Layer 3 of a small transformer language model trained on English Wikipedia (10 layers, counted from 0, width 128).
A neuron's activation on a vector x is GELU(weights . x + bias), where the dot is the dot product.
The model reads these tokens: "h" "ad" "\"" "===\n" "The" " third" " e" "pis" "ode" " ch" "ron"

The vector x that enters this layer's MLP at each token. A number n stands for (n - 128) times 0.038.
0 "h": 98, 106, 160, 93, 131, 217, 125, 92, 145, 161, 112, 79, 94, 140, 205, 101, 168, 103, 104, 173, 116, 122, 115, 146, 114, 166, 171, 140, 127, 100, 167, 152, 192, 201, 136, 85, 89, 124, 148, 128, 90, 107, 139, 120, 126, 146, 146, 133, 116, 114, 153, 91, 173, 102, 94, 164, 128, 169, 119, 124, 147, 158, 111, 102, 102, 150, 134, 119, 148, 143, 168, 162, 140, 92, 126, 122, 125, 108, 92, 139, 95, 95, 127, 85, 157, 128, 141, 145, 151, 115, 91, 92, 146, 127, 144, 155, 139, 126, 125, 77, 113, 60, 135, 159, 153, 123, 110, 201, 166, 104, 129, 99, 96, 105, 132, 121, 145, 126, 143, 100, 159, 86, 131, 99, 136, 61, 87, 103
1 "ad": 94, 117, 119, 100, 88, 195, 120, 100, 158, 123, 131, 151, 113, 108, 145, 106, 110, 82, 141, 125, 130, 99, 150, 113, 86, 152, 161, 198, 89, 146, 180, 145, 175, 152, 168, 96, 115, 122, 144, 160, 120, 110, 153, 140, 137, 154, 145, 132, 136, 139, 135, 120, 137, 133, 100, 229, 102, 111, 118, 112, 139, 168, 61, 90, 121, 110, 96, 129, 125, 124, 175, 193, 131, 115, 203, 125, 118, 86, 126, 148, 145, 59, 138, 129, 120, 139, 121, 105, 141, 130, 75, 173, 154, 158, 174, 163, 118, 182, 153, 74, 122, 79, 114, 105, 164, 113, 83, 162, 108, 134, 132, 75, 124, 95, 137, 92, 145, 155, 170, 76, 165, 66, 147, 114, 117, 66, 86, 73
2 "\"": 107, 118, 139, 104, 88, 146, 142, 121, 139, 110, 98, 105, 156, 117, 137, 64, 190, 79, 174, 83, 86, 108, 142, 110, 138, 135, 160, 134, 112, 149, 179, 157, 139, 188, 155, 93, 110, 114, 176, 127, 110, 106, 131, 154, 122, 157, 165, 116, 156, 102, 169, 107, 120, 75, 124, 221, 126, 144, 82, 139, 158, 88, 58, 98, 107, 150, 101, 116, 130, 101, 138, 168, 151, 107, 169, 133, 113, 102, 87, 169, 138, 92, 73, 139, 145, 132, 96, 97, 123, 119, 107, 128, 125, 113, 153, 174, 145, 191, 130, 127, 127, 46, 124, 116, 163, 125, 142, 199, 160, 109, 130, 79, 118, 63, 166, 130, 172, 118, 181, 92, 115, 94, 166, 136, 146, 105, 121, 104
3 "===\n": 126, 155, 139, 115, 71, 154, 144, 84, 142, 78, 115, 90, 135, 168, 157, 85, 167, 65, 158, 72, 87, 114, 115, 117, 129, 129, 164, 155, 121, 147, 165, 162, 159, 138, 144, 77, 113, 138, 173, 153, 121, 112, 99, 124, 113, 120, 136, 108, 164, 115, 146, 136, 132, 113, 112, 229, 69, 157, 93, 138, 182, 114, 62, 100, 97, 159, 95, 163, 126, 88, 151, 161, 170, 112, 177, 125, 141, 124, 136, 187, 136, 108, 91, 91, 137, 157, 90, 128, 119, 98, 83, 104, 131, 114, 200, 161, 160, 187, 139, 135, 126, 79, 143, 117, 142, 130, 145, 159, 118, 102, 132, 87, 85, 78, 177, 111, 156, 121, 166, 87, 133, 126, 152, 93, 146, 90, 112, 81
4 "The": 117, 146, 115, 114, 75, 159, 138, 78, 139, 131, 95, 129, 145, 130, 185, 87, 152, 64, 149, 54, 100, 82, 164, 119, 102, 126, 179, 121, 101, 198, 197, 160, 130, 141, 139, 92, 100, 128, 142, 124, 91, 129, 141, 151, 124, 177, 162, 112, 191, 131, 130, 115, 124, 110, 100, 159, 146, 196, 83, 119, 191, 141, 96, 72, 103, 123, 105, 143, 143, 106, 145, 142, 131, 72, 175, 149, 109, 121, 113, 167, 119, 130, 108, 106, 128, 97, 131, 103, 74, 95, 109, 98, 146, 112, 208, 164, 157, 167, 113, 97, 134, 93, 128, 118, 172, 99, 108, 124, 140, 145, 147, 105, 146, 92, 169, 93, 146, 144, 180, 101, 149, 127, 143, 132, 109, 108, 90, 109
5 " third": 144, 132, 137, 122, 66, 150, 131, 106, 113, 145, 113, 123, 139, 124, 142, 102, 121, 90, 166, 62, 96, 108, 135, 127, 97, 151, 197, 130, 52, 178, 202, 150, 154, 125, 145, 93, 108, 161, 199, 126, 140, 111, 160, 159, 115, 168, 187, 103, 187, 119, 111, 105, 89, 109, 123, 208, 129, 180, 101, 111, 175, 130, 64, 97, 112, 178, 91, 114, 104, 106, 145, 119, 178, 88, 165, 135, 160, 72, 116, 164, 126, 97, 100, 103, 119, 101, 90, 143, 115, 164, 147, 124, 126, 97, 206, 180, 146, 146, 91, 131, 145, 109, 114, 123, 141, 137, 93, 135, 129, 123, 154, 106, 130, 87, 153, 98, 143, 106, 120, 101, 158, 100, 155, 87, 107, 102, 94, 96
6 " e": 142, 115, 118, 114, 75, 118, 165, 86, 107, 148, 132, 119, 165, 111, 174, 133, 135, 113, 125, 63, 91, 121, 145, 120, 125, 121, 175, 146, 115, 160, 191, 172, 112, 181, 136, 129, 105, 134, 158, 141, 109, 105, 122, 145, 99, 190, 98, 97, 169, 141, 121, 94, 142, 135, 120, 193, 102, 157, 84, 132, 171, 114, 29, 134, 95, 184, 77, 123, 127, 103, 125, 137, 147, 113, 149, 138, 155, 69, 111, 180, 122, 77, 120, 110, 150, 127, 48, 132, 108, 138, 95, 174, 124, 115, 155, 194, 141, 143, 101, 100, 150, 79, 138, 142, 152, 129, 88, 148, 165, 166, 145, 111, 113, 78, 131, 128, 153, 110, 139, 81, 185, 141, 138, 127, 102, 126, 73, 51
7 "pis": 124, 132, 129, 116, 85, 132, 142, 108, 126, 127, 112, 158, 155, 116, 169, 116, 149, 129, 171, 57, 113, 116, 70, 119, 142, 135, 157, 140, 127, 207, 177, 161, 177, 163, 149, 46, 108, 154, 165, 144, 138, 88, 160, 134, 119, 200, 151, 131, 171, 105, 125, 126, 126, 136, 95, 191, 97, 117, 86, 131, 162, 102, 45, 76, 140, 149, 131, 92, 135, 139, 131, 170, 145, 115, 185, 103, 185, 90, 130, 173, 134, 96, 103, 101, 128, 114, 43, 108, 84, 172, 97, 158, 116, 105, 168, 144, 174, 138, 134, 151, 113, 66, 129, 124, 150, 105, 126, 141, 111, 150, 108, 134, 111, 97, 151, 121, 144, 115, 133, 109, 96, 111, 145, 103, 106, 95, 57, 80
8 "ode": 104, 84, 106, 89, 62, 120, 164, 94, 114, 126, 128, 119, 143, 127, 146, 95, 119, 100, 156, 94, 106, 87, 151, 138, 117, 164, 147, 136, 100, 213, 175, 168, 146, 158, 165, 31, 88, 130, 178, 140, 148, 87, 169, 127, 126, 169, 118, 120, 151, 123, 148, 131, 108, 148, 118, 168, 101, 135, 79, 114, 141, 111, 99, 102, 141, 167, 63, 119, 110, 107, 144, 154, 116, 133, 236, 123, 155, 112, 139, 196, 160, 68, 99, 110, 106, 149, 105, 105, 91, 160, 115, 152, 151, 139, 190, 170, 150, 175, 117, 132, 115, 75, 121, 118, 159, 90, 114, 125, 129, 154, 142, 107, 82, 78, 97, 175, 166, 122, 170, 108, 109, 114, 140, 104, 134, 92, 77, 135
9 " ch": 122, 99, 149, 88, 122, 120, 139, 116, 129, 147, 149, 122, 175, 129, 156, 123, 170, 84, 128, 53, 80, 94, 101, 112, 125, 147, 136, 109, 114, 164, 177, 171, 151, 171, 116, 115, 108, 123, 185, 120, 119, 132, 99, 143, 141, 138, 135, 110, 185, 128, 153, 118, 119, 99, 111, 195, 63, 159, 72, 115, 147, 139, 121, 86, 141, 194, 62, 97, 106, 112, 106, 195, 122, 153, 172, 144, 165, 115, 132, 175, 130, 68, 115, 106, 144, 92, 95, 130, 125, 116, 95, 122, 142, 98, 248, 140, 161, 154, 127, 130, 131, 135, 113, 124, 153, 94, 90, 142, 145, 181, 124, 76, 114, 94, 119, 133, 162, 94, 140, 86, 152, 102, 150, 122, 143, 138, 37, 111
10 "ron": 134, 122, 134, 59, 88, 104, 123, 160, 150, 140, 137, 109, 171, 118, 177, 129, 122, 104, 126, 50, 107, 119, 109, 144, 114, 120, 159, 115, 101, 170, 134, 113, 151, 154, 170, 107, 129, 95, 171, 133, 114, 117, 157, 129, 133, 149, 140, 118, 209, 121, 115, 88, 126, 130, 93, 225, 86, 155, 67, 72, 162, 133, 71, 99, 170, 149, 67, 127, 111, 157, 115, 175, 168, 120, 188, 156, 128, 78, 167, 166, 118, 85, 137, 107, 167, 49, 111, 110, 136, 118, 77, 138, 101, 153, 193, 157, 122, 169, 119, 132, 130, 100, 124, 97, 151, 106, 104, 131, 150, 160, 173, 107, 132, 58, 118, 128, 108, 120, 125, 142, 114, 85, 168, 151, 156, 63, 111, 133

Each question shows the input weights of one neuron of the MLP. A number n stands for (n - 128) times 0.0025.

n414 (bias -0.068): 134, 130, 122, 130, 132, 102, 91, 130, 112, 119, 111, 160, 139, 148, 110, 149, 147, 100, 143, 184, 174, 118, 125, 139, 80, 114, 143, 67, 78, 96, 106, 142, 149, 137, 110, 130, 124, 143, 98, 153, 148, 133, 127, 200, 134, 142, 123, 136, 148, 125, 121, 137, 106, 131, 59, 102, 143, 166, 152, 130, 113, 183, 142, 114, 149, 134, 94, 86, 113, 78, 112, 102, 127, 106, 75, 127, 124, 125, 108, 147, 118, 128, 127, 118, 86, 135, 120, 122, 85, 108, 151, 174, 102, 165, 163, 111, 95, 152, 154, 108, 154, 216, 119, 130, 130, 130, 97, 146, 155, 107, 147, 113, 119, 105, 150, 126, 157, 118, 130, 138, 123, 165, 97, 129, 151, 151, 139, 130
On which two tokens does it fire most, strongest first? 5 " third", 4 "The"

n37 (bias -0.049): 184, 116, 125, 145, 88, 111, 108, 148, 131, 88, 115, 78, 120, 91, 142, 110, 133, 102, 156, 141, 136, 130, 123, 126, 172, 144, 138, 111, 123, 146, 179, 104, 156, 118, 130, 154, 105, 95, 149, 137, 175, 117, 97, 120, 106, 133, 127, 105, 109, 147, 151, 123, 112, 74, 111, 124, 101, 152, 138, 121, 103, 169, 149, 127, 166, 137, 180, 137, 101, 117, 149, 64, 136, 127, 101, 131, 150, 135, 140, 90, 122, 149, 174, 165, 72, 141, 137, 174, 108, 142, 172, 104, 86, 119, 140, 136, 163, 139, 152, 171, 107, 138, 151, 137, 93, 102, 115, 142, 105, 86, 163, 143, 91, 140, 124, 104, 108, 104, 132, 132, 159, 175, 177, 133, 110, 102, 132, 122
On which two tokens does it fire most, strongest first? 5 " third", 3 "===\n"

n263 (bias -0.072): 140, 131, 128, 104, 149, 133, 142, 124, 123, 130, 148, 104, 117, 173, 77, 142, 160, 126, 121, 132, 121, 139, 100, 128, 148, 106, 74, 103, 143, 116, 152, 145, 166, 108, 142, 146, 96, 129, 112, 105, 110, 139, 158, 129, 121, 137, 134, 117, 119, 156, 96, 106, 119, 112, 144, 132, 94, 174, 162, 151, 137, 116, 156, 121, 100, 175, 114, 157, 111, 103, 105, 101, 147, 104, 139, 118, 121, 144, 107, 102, 158, 112, 123, 109, 166, 136, 159, 118, 99, 124, 164, 164, 51, 58, 121, 73, 87, 168, 125, 145, 112, 107, 181, 105, 117, 113, 116, 150, 125, 129, 100, 120, 123, 184, 115, 112, 109, 182, 113, 95, 153, 120, 125, 115, 124, 83, 159, 105
On which token does it fire most, and how strongly? 3 "===\n", at about 0.11

n727 (bias -0.090): 164, 148, 144, 127, 162, 111, 140, 118, 135, 138, 116, 113, 117, 144, 90, 153, 131, 130, 129, 161, 139, 138, 124, 110, 98, 92, 162, 102, 67, 114, 155, 161, 159, 128, 105, 138, 87, 124, 72, 86, 168, 150, 138, 170, 109, 131, 104, 120, 148, 115, 101, 139, 122, 159, 89, 104, 147, 122, 124, 96, 105, 111, 99, 167, 154, 120, 181, 151, 87, 113, 117, 151, 150, 127, 127, 107, 129, 124, 82, 186, 129, 119, 117, 140, 138, 92, 165, 136, 117, 149, 135, 93, 143, 135, 142, 127, 126, 112, 142, 124, 151, 136, 180, 124, 152, 132, 145, 124, 141, 113, 117, 125, 137, 98, 128, 115, 112, 148, 135, 105, 125, 158, 94, 141, 134, 138, 99, 94
On which token does it fire most, and how strongly? 5 " third", at about 0.14

n73 (bias -0.123): 182, 97, 92, 133, 193, 146, 122, 106, 115, 133, 87, 112, 169, 179, 156, 106, 162, 111, 108, 149, 148, 139, 111, 100, 102, 148, 51, 126, 117, 143, 168, 144, 74, 162, 131, 150, 120, 171, 112, 120, 122, 150, 146, 120, 81, 137, 141, 147, 84, 112, 61, 151, 182, 116, 200, 80, 119, 139, 162, 80, 184, 120, 149, 135, 158, 130, 87, 81, 165, 78, 167, 118, 155, 119, 144, 150, 112, 191, 144, 96, 100, 102, 190, 165, 160, 160, 112, 78, 151, 148, 144, 96, 119, 145, 120, 176, 128, 124, 101, 174, 104, 94, 41, 115, 158, 97, 188, 110, 110, 156, 95, 94, 108, 138, 118, 196, 139, 162, 149, 114, 97, 144, 166, 148, 71, 104, 153, 123
On which token does it fire most? 8 "ode"

n303 (bias -0.082): 151, 130, 143, 93, 189, 122, 118, 161, 186, 103, 133, 139, 145, 156, 108, 153, 125, 96, 120, 150, 146, 170, 144, 75, 116, 107, 171, 184, 122, 96, 52, 142, 138, 116, 124, 152, 169, 130, 107, 124, 130, 119, 107, 146, 189, 134, 138, 108, 74, 186, 79, 137, 147, 104, 136, 112, 129, 71, 107, 107, 118, 164, 139, 159, 112, 166, 80, 132, 147, 97, 104, 135, 118, 134, 143, 125, 99, 152, 118, 156, 111, 69, 112, 169, 114, 140, 130, 181, 153, 105, 128, 80, 144, 141, 106, 175, 143, 137, 111, 166, 144, 122, 143, 94, 121, 123, 122, 148, 134, 198, 142, 111, 90, 160, 175, 147, 150, 142, 111, 155, 120, 58, 63, 158, 97, 122, 119, 139
On which token does it fire most? 1 "ad"

n35 (bias -0.047): 100, 136, 190, 141, 164, 120, 103, 97, 123, 128, 106, 90, 102, 142, 123, 152, 118, 153, 98, 185, 136, 85, 85, 72, 96, 119, 105, 116, 142, 139, 111, 84, 108, 154, 133, 100, 181, 103, 109, 124, 79, 95, 159, 134, 115, 148, 144, 128, 164, 103, 99, 195, 151, 119, 168, 109, 148, 155, 185, 123, 165, 110, 124, 153, 122, 112, 112, 154, 94, 152, 153, 100, 128, 128, 111, 153, 140, 118, 86, 181, 109, 121, 132, 164, 127, 128, 121, 154, 113, 81, 85, 179, 86, 114, 185, 136, 126, 109, 114, 164, 131, 147, 91, 110, 199, 117, 132, 100, 137, 179, 145, 179, 113, 81, 136, 141, 130, 158, 159, 93, 121, 147, 160, 110, 113, 214, 148, 141
On which two tokens does it fire most, strongest first? 4 "The", 6 " e"

n451 (bias -0.072): 99, 119, 85, 157, 155, 160, 94, 111, 108, 126, 137, 91, 139, 136, 165, 136, 133, 117, 149, 128, 125, 78, 121, 85, 80, 92, 133, 101, 87, 122, 146, 127, 131, 189, 146, 132, 164, 107, 137, 127, 112, 166, 104, 142, 114, 149, 145, 154, 120, 118, 183, 110, 138, 131, 93, 109, 115, 130, 126, 164, 126, 114, 75, 145, 134, 132, 134, 57, 150, 146, 120, 69, 41, 118, 88, 78, 174, 139, 101, 145, 110, 168, 147, 64, 137, 130, 137, 93, 144, 149, 122, 113, 144, 133, 152, 167, 87, 79, 133, 121, 140, 152, 153, 112, 89, 160, 116, 123, 153, 133, 160, 143, 157, 151, 163, 113, 157, 145, 113, 153, 55, 143, 156, 133, 147, 123, 127, 168
On which two tokens does it fire most, strongest first? 0 "h", 4 "The"

n159 (bias -0.078): 127, 112, 110, 142, 156, 105, 106, 162, 101, 153, 127, 84, 146, 207, 118, 143, 94, 145, 104, 140, 90, 122, 123, 127, 120, 96, 161, 107, 116, 139, 106, 160, 99, 116, 80, 76, 110, 139, 154, 109, 126, 131, 90, 139, 101, 157, 156, 136, 133, 181, 143, 156, 151, 133, 116, 109, 140, 184, 122, 123, 103, 130, 126, 147, 155, 167, 121, 111, 142, 114, 145, 120, 106, 145, 108, 111, 89, 126, 147, 74, 123, 121, 106, 103, 144, 153, 106, 153, 125, 101, 163, 124, 129, 179, 148, 161, 140, 145, 126, 133, 131, 180, 87, 146, 135, 158, 133, 153, 139, 128, 142, 126, 170, 83, 105, 133, 113, 153, 124, 157, 184, 109, 113, 139, 131, 184, 154, 96
Its three highest activations, in order, are on tokens 6 " e", 9 " ch", 5 " third"

n798 (bias -0.034): 141, 102, 97, 110, 134, 116, 85, 118, 120, 103, 115, 161, 136, 137, 117, 123, 89, 108, 73, 127, 74, 126, 123, 141, 140, 128, 113, 106, 106, 118, 140, 73, 115, 124, 133, 126, 109, 133, 202, 94, 172, 130, 160, 162, 130, 139, 134, 165, 89, 133, 81, 119, 152, 99, 116, 136, 147, 102, 98, 132, 88, 164, 121, 141, 123, 100, 113, 130, 75, 141, 165, 112, 136, 117, 127, 67, 130, 154, 153, 84, 90, 104, 105, 126, 168, 131, 160, 107, 98, 160, 142, 113, 146, 148, 122, 145, 92, 141, 78, 121, 125, 131, 96, 127, 112, 101, 130, 124, 164, 124, 159, 129, 119, 132, 130, 127, 113, 163, 166, 155, 99, 146, 139, 182, 96, 168, 114, 120
On which token does it fire most? 10 "ron"

n515 (bias -0.048): 117, 115, 170, 188, 91, 104, 80, 94, 144, 150, 189, 158, 111, 120, 190, 144, 109, 139, 63, 116, 115, 150, 120, 132, 156, 102, 132, 131, 150, 139, 103, 82, 103, 75, 118, 128, 121, 156, 121, 114, 110, 131, 124, 144, 73, 160, 120, 156, 137, 129, 74, 155, 121, 103, 131, 91, 86, 152, 128, 161, 177, 95, 150, 169, 104, 132, 116, 114, 107, 118, 132, 119, 150, 108, 120, 120, 115, 129, 131, 136, 116, 161, 114, 138, 165, 152, 58, 98, 151, 160, 114, 136, 120, 145, 107, 190, 147, 131, 131, 73, 130, 142, 101, 131, 94, 134, 164, 137, 126, 131, 96, 109, 186, 148, 125, 157, 167, 88, 94, 109, 117, 150, 142, 141, 196, 64, 94, 133
On which token does it fire most, and how strongly? 6 " e", at about 0.83

n969 (bias -0.114): 132, 132, 137, 85, 128, 107, 93, 113, 114, 159, 111, 107, 115, 104, 166, 183, 123, 139, 107, 111, 119, 156, 127, 123, 173, 105, 166, 93, 117, 130, 111, 120, 91, 72, 126, 166, 122, 160, 119, 81, 124, 120, 173, 146, 134, 147, 106, 137, 133, 177, 108, 148, 163, 90, 106, 133, 95, 119, 160, 97, 72, 75, 159, 134, 125, 152, 125, 110, 141, 130, 141, 128, 159, 138, 130, 175, 196, 156, 106, 137, 98, 126, 164, 99, 106, 139, 95, 190, 80, 188, 160, 103, 125, 194, 142, 116, 115, 126, 132, 144, 130, 149, 92, 111, 125, 145, 115, 152, 166, 72, 153, 172, 98, 93, 185, 143, 147, 148, 160, 131, 136, 92, 102, 143, 115, 144, 115, 145
Its three highest activations, in order, are on tokens 5 " third", 6 " e", 10 "ron"

n269 (bias -0.077): 100, 173, 125, 165, 153, 124, 76, 148, 114, 109, 156, 90, 137, 128, 199, 52, 142, 118, 112, 150, 187, 164, 111, 135, 81, 115, 133, 95, 144, 149, 130, 99, 160, 125, 93, 189, 151, 118, 125, 180, 194, 142, 112, 117, 159, 99, 109, 126, 145, 109, 137, 114, 184, 157, 86, 102, 58, 155, 155, 139, 112, 93, 141, 169, 88, 164, 117, 146, 100, 136, 152, 145, 146, 143, 110, 195, 128, 147, 107, 102, 134, 166, 142, 131, 89, 136, 101, 129, 87, 166, 66, 102, 139, 76, 179, 69, 173, 136, 148, 120, 186, 103, 165, 77, 154, 117, 138, 152, 152, 54, 110, 144, 100, 170, 155, 151, 138, 163, 68, 168, 105, 192, 104, 122, 131, 138, 94, 137
On which two tokens does it fire most, strongest first? 3 "===\n", 0 "h"

n22 (bias -0.108): 116, 141, 122, 114, 142, 168, 79, 149, 141, 85, 151, 122, 123, 146, 126, 92, 95, 93, 159, 161, 130, 115, 84, 137, 169, 144, 139, 91, 140, 125, 157, 112, 196, 96, 148, 117, 142, 141, 143, 96, 116, 124, 131, 76, 132, 126, 82, 131, 119, 143, 155, 134, 165, 104, 150, 86, 100, 132, 121, 131, 183, 118, 117, 175, 142, 119, 126, 152, 85, 130, 109, 90, 177, 98, 184, 149, 140, 144, 136, 112, 144, 171, 148, 52, 156, 146, 148, 138, 106, 157, 121, 71, 148, 141, 85, 138, 137, 134, 129, 140, 134, 131, 104, 134, 175, 133, 125, 121, 137, 164, 163, 95, 130, 113, 111, 94, 122, 161, 131, 111, 115, 155, 105, 138, 122, 99, 158, 129
On which token does it fire most? 3 "===\n"

n365 (bias -0.088): 54, 145, 117, 155, 145, 102, 141, 79, 167, 143, 137, 135, 128, 113, 106, 121, 161, 166, 143, 139, 129, 129, 106, 146, 156, 122, 146, 116, 104, 154, 141, 98, 137, 112, 129, 134, 122, 115, 117, 137, 62, 158, 127, 131, 105, 116, 99, 139, 121, 126, 164, 161, 113, 97, 154, 168, 158, 155, 118, 181, 146, 90, 117, 145, 91, 144, 80, 124, 139, 121, 93, 67, 141, 192, 112, 99, 84, 151, 160, 94, 169, 124, 151, 138, 174, 149, 157, 130, 186, 100, 104, 117, 125, 108, 72, 159, 126, 122, 82, 89, 130, 182, 115, 137, 117, 110, 143, 106, 90, 109, 155, 114, 79, 113, 179, 128, 113, 113, 156, 110, 80, 112, 126, 136, 134, 108, 175, 141
On which two tokens does it fire most, strongest first? 2 "\"", 3 "===\n"

n646 (bias -0.084): 156, 100, 154, 97, 133, 123, 126, 110, 161, 73, 121, 96, 100, 138, 130, 97, 150, 158, 124, 120, 158, 111, 133, 162, 182, 154, 140, 121, 153, 143, 139, 70, 110, 144, 119, 135, 107, 130, 99, 143, 132, 148, 73, 108, 65, 143, 115, 89, 130, 131, 132, 151, 175, 66, 147, 121, 131, 186, 125, 83, 85, 69, 105, 127, 142, 156, 165, 146, 139, 147, 143, 112, 140, 95, 128, 130, 118, 119, 92, 138, 135, 144, 150, 126, 104, 144, 133, 130, 107, 103, 148, 161, 132, 155, 103, 126, 167, 124, 178, 129, 147, 102, 134, 150, 151, 158, 143, 142, 127, 93, 76, 79, 121, 95, 136, 121, 135, 127, 67, 118, 155, 179, 137, 96, 149, 141, 154, 112
On which token does it fire most, and how strongly? 3 "===\n", at about 0.8

n377 (bias -0.059): 185, 125, 94, 119, 136, 100, 116, 106, 152, 133, 107, 149, 102, 142, 153, 122, 108, 131, 108, 136, 122, 150, 86, 147, 111, 129, 109, 124, 115, 121, 119, 116, 115, 127, 125, 83, 129, 131, 142, 118, 185, 83, 112, 162, 95, 134, 134, 121, 138, 106, 140, 136, 152, 168, 101, 111, 133, 144, 111, 108, 107, 107, 175, 112, 131, 144, 148, 137, 134, 134, 148, 142, 146, 139, 98, 103, 155, 124, 127, 124, 130, 114, 110, 123, 131, 119, 158, 103, 152, 134, 154, 184, 133, 108, 112, 134, 107, 141, 120, 163, 81, 122, 120, 123, 161, 162, 133, 102, 109, 144, 134, 157, 133, 111, 120, 163, 135, 163, 140, 132, 112, 126, 136, 108, 172, 123, 111, 128
Its three highest activations, in order, are on tokens 8 "ode", 7 "pis", 10 "ron"

n360 (bias -0.090): 100, 131, 101, 141, 156, 142, 136, 121, 99, 123, 126, 161, 122, 136, 126, 121, 94, 179, 141, 159, 116, 137, 158, 107, 138, 121, 147, 121, 124, 96, 196, 113, 83, 165, 173, 196, 104, 177, 151, 114, 134, 100, 172, 169, 140, 81, 91, 99, 112, 153, 139, 128, 108, 202, 102, 128, 93, 122, 90, 150, 86, 141, 141, 83, 172, 176, 133, 83, 144, 131, 153, 149, 132, 132, 124, 134, 123, 145, 91, 150, 131, 197, 76, 131, 156, 157, 180, 114, 131, 86, 105, 152, 108, 92, 66, 178, 112, 102, 132, 121, 123, 113, 77, 150, 150, 181, 148, 139, 163, 129, 183, 151, 151, 165, 166, 175, 147, 144, 145, 104, 134, 143, 157, 119, 131, 114, 142, 156
On which token does it fire most, and how strongly? 2 "\"", at about 0.063

n438 (bias -0.073): 122, 168, 156, 96, 138, 140, 107, 133, 160, 172, 154, 145, 112, 150, 104, 149, 127, 76, 142, 105, 137, 122, 114, 101, 122, 159, 148, 166, 111, 93, 130, 113, 94, 145, 173, 142, 154, 153, 143, 110, 84, 102, 117, 124, 113, 160, 143, 161, 123, 120, 133, 111, 167, 121, 129, 155, 141, 130, 155, 128, 113, 146, 146, 114, 168, 127, 141, 114, 122, 107, 84, 117, 144, 138, 100, 108, 138, 101, 119, 130, 159, 157, 175, 133, 110, 147, 97, 155, 74, 145, 149, 127, 126, 105, 139, 137, 145, 111, 165, 163, 135, 154, 156, 114, 118, 144, 154, 130, 145, 115, 109, 136, 179, 137, 215, 143, 128, 121, 162, 128, 80, 103, 103, 170, 79, 121, 140, 178
Its three highest activations, in order, are on tokens 7 "pis", 5 " third", 2 "\""

n763 (bias -0.087): 117, 77, 126, 115, 94, 87, 141, 144, 132, 133, 119, 104, 121, 157, 84, 139, 115, 165, 107, 143, 83, 113, 135, 139, 176, 119, 107, 91, 117, 124, 129, 157, 155, 124, 119, 101, 109, 201, 159, 148, 135, 139, 109, 157, 143, 141, 121, 109, 126, 150, 148, 126, 108, 136, 163, 123, 120, 100, 135, 166, 135, 102, 150, 160, 111, 171, 117, 126, 104, 145, 80, 138, 156, 141, 148, 83, 129, 158, 136, 123, 123, 152, 153, 111, 145, 138, 169, 120, 89, 139, 162, 129, 162, 140, 110, 127, 106, 108, 131, 106, 120, 145, 127, 165, 117, 121, 127, 173, 175, 169, 137, 190, 142, 140, 98, 122, 144, 140, 104, 90, 93, 132, 144, 105, 114, 147, 91, 117
Its three highest activations, in order, are on tokens 8 "ode", 9 " ch", 6 " e"

n409 (bias -0.095): 129, 126, 103, 94, 150, 75, 156, 119, 159, 96, 149, 84, 194, 136, 124, 103, 163, 106, 126, 144, 126, 134, 84, 149, 146, 82, 121, 127, 133, 167, 145, 112, 79, 123, 83, 128, 114, 126, 138, 158, 143, 108, 129, 72, 103, 116, 87, 140, 122, 122, 144, 126, 126, 138, 94, 138, 136, 103, 137, 174, 121, 168, 142, 149, 104, 114, 145, 131, 152, 146, 131, 122, 148, 95, 151, 136, 103, 138, 65, 151, 218, 174, 132, 143, 113, 126, 144, 148, 148, 155, 151, 75, 126, 130, 88, 88, 114, 155, 133, 117, 134, 102, 117, 140, 121, 190, 131, 182, 135, 148, 138, 104, 118, 141, 143, 81, 130, 144, 117, 113, 140, 135, 109, 128, 193, 169, 140, 144
On which token does it fire most? 2 "\""

n485 (bias -0.069): 124, 122, 116, 98, 103, 182, 135, 123, 109, 129, 163, 98, 131, 141, 141, 144, 103, 129, 106, 136, 103, 129, 128, 150, 132, 134, 135, 112, 134, 133, 121, 131, 116, 148, 130, 105, 185, 141, 108, 115, 129, 164, 104, 132, 109, 136, 137, 138, 105, 149, 111, 115, 106, 117, 98, 108, 93, 149, 155, 117, 101, 104, 131, 105, 127, 97, 110, 136, 136, 127, 88, 106, 109, 172, 115, 122, 132, 119, 105, 115, 140, 120, 160, 109, 139, 129, 142, 105, 114, 86, 134, 112, 149, 187, 129, 114, 141, 129, 124, 188, 131, 122, 148, 121, 141, 126, 139, 142, 121, 148, 98, 114, 113, 165, 113, 125, 106, 92, 144, 100, 144, 158, 133, 126, 113, 139, 98, 122
On which two tokens does it fire most, strongest first? 9 " ch", 0 "h"

n209 (bias -0.059): 147, 126, 217, 127, 98, 122, 132, 135, 121, 105, 132, 135, 97, 134, 109, 130, 108, 110, 142, 140, 186, 146, 135, 125, 133, 114, 145, 84, 153, 134, 139, 123, 114, 127, 115, 158, 153, 120, 118, 151, 120, 141, 139, 123, 128, 177, 122, 80, 118, 108, 125, 143, 67, 147, 146, 137, 132, 118, 132, 104, 118, 153, 104, 141, 77, 151, 119, 85, 121, 123, 116, 148, 160, 123, 141, 67, 115, 131, 109, 102, 151, 140, 154, 142, 112, 144, 153, 153, 178, 105, 148, 156, 139, 140, 172, 121, 142, 151, 152, 85, 131, 151, 140, 158, 145, 158, 117, 115, 170, 111, 171, 135, 128, 136, 127, 138, 92, 111, 101, 99, 70, 119, 155, 96, 127, 130, 152, 119
On which token does it fire most? 5 " third"

n504 (bias -0.096): 118, 134, 138, 205, 130, 136, 131, 134, 100, 143, 115, 163, 122, 123, 127, 112, 106, 127, 105, 154, 117, 93, 146, 86, 116, 115, 99, 51, 112, 178, 62, 144, 112, 110, 117, 120, 122, 127, 130, 116, 156, 150, 134, 170, 130, 118, 135, 136, 119, 101, 85, 90, 154, 141, 115, 110, 154, 142, 137, 110, 121, 130, 144, 118, 91, 119, 141, 126, 107, 138, 153, 68, 133, 91, 113, 134, 139, 76, 153, 117, 123, 102, 168, 108, 167, 120, 126, 151, 206, 172, 133, 93, 94, 159, 116, 173, 121, 110, 103, 130, 130, 141, 86, 162, 115, 140, 150, 151, 120, 155, 113, 116, 143, 76, 163, 159, 138, 123, 160, 164, 90, 150, 108, 94, 167, 80, 85, 124
On which two tokens does it fire most, strongest first? 5 " third", 0 "h"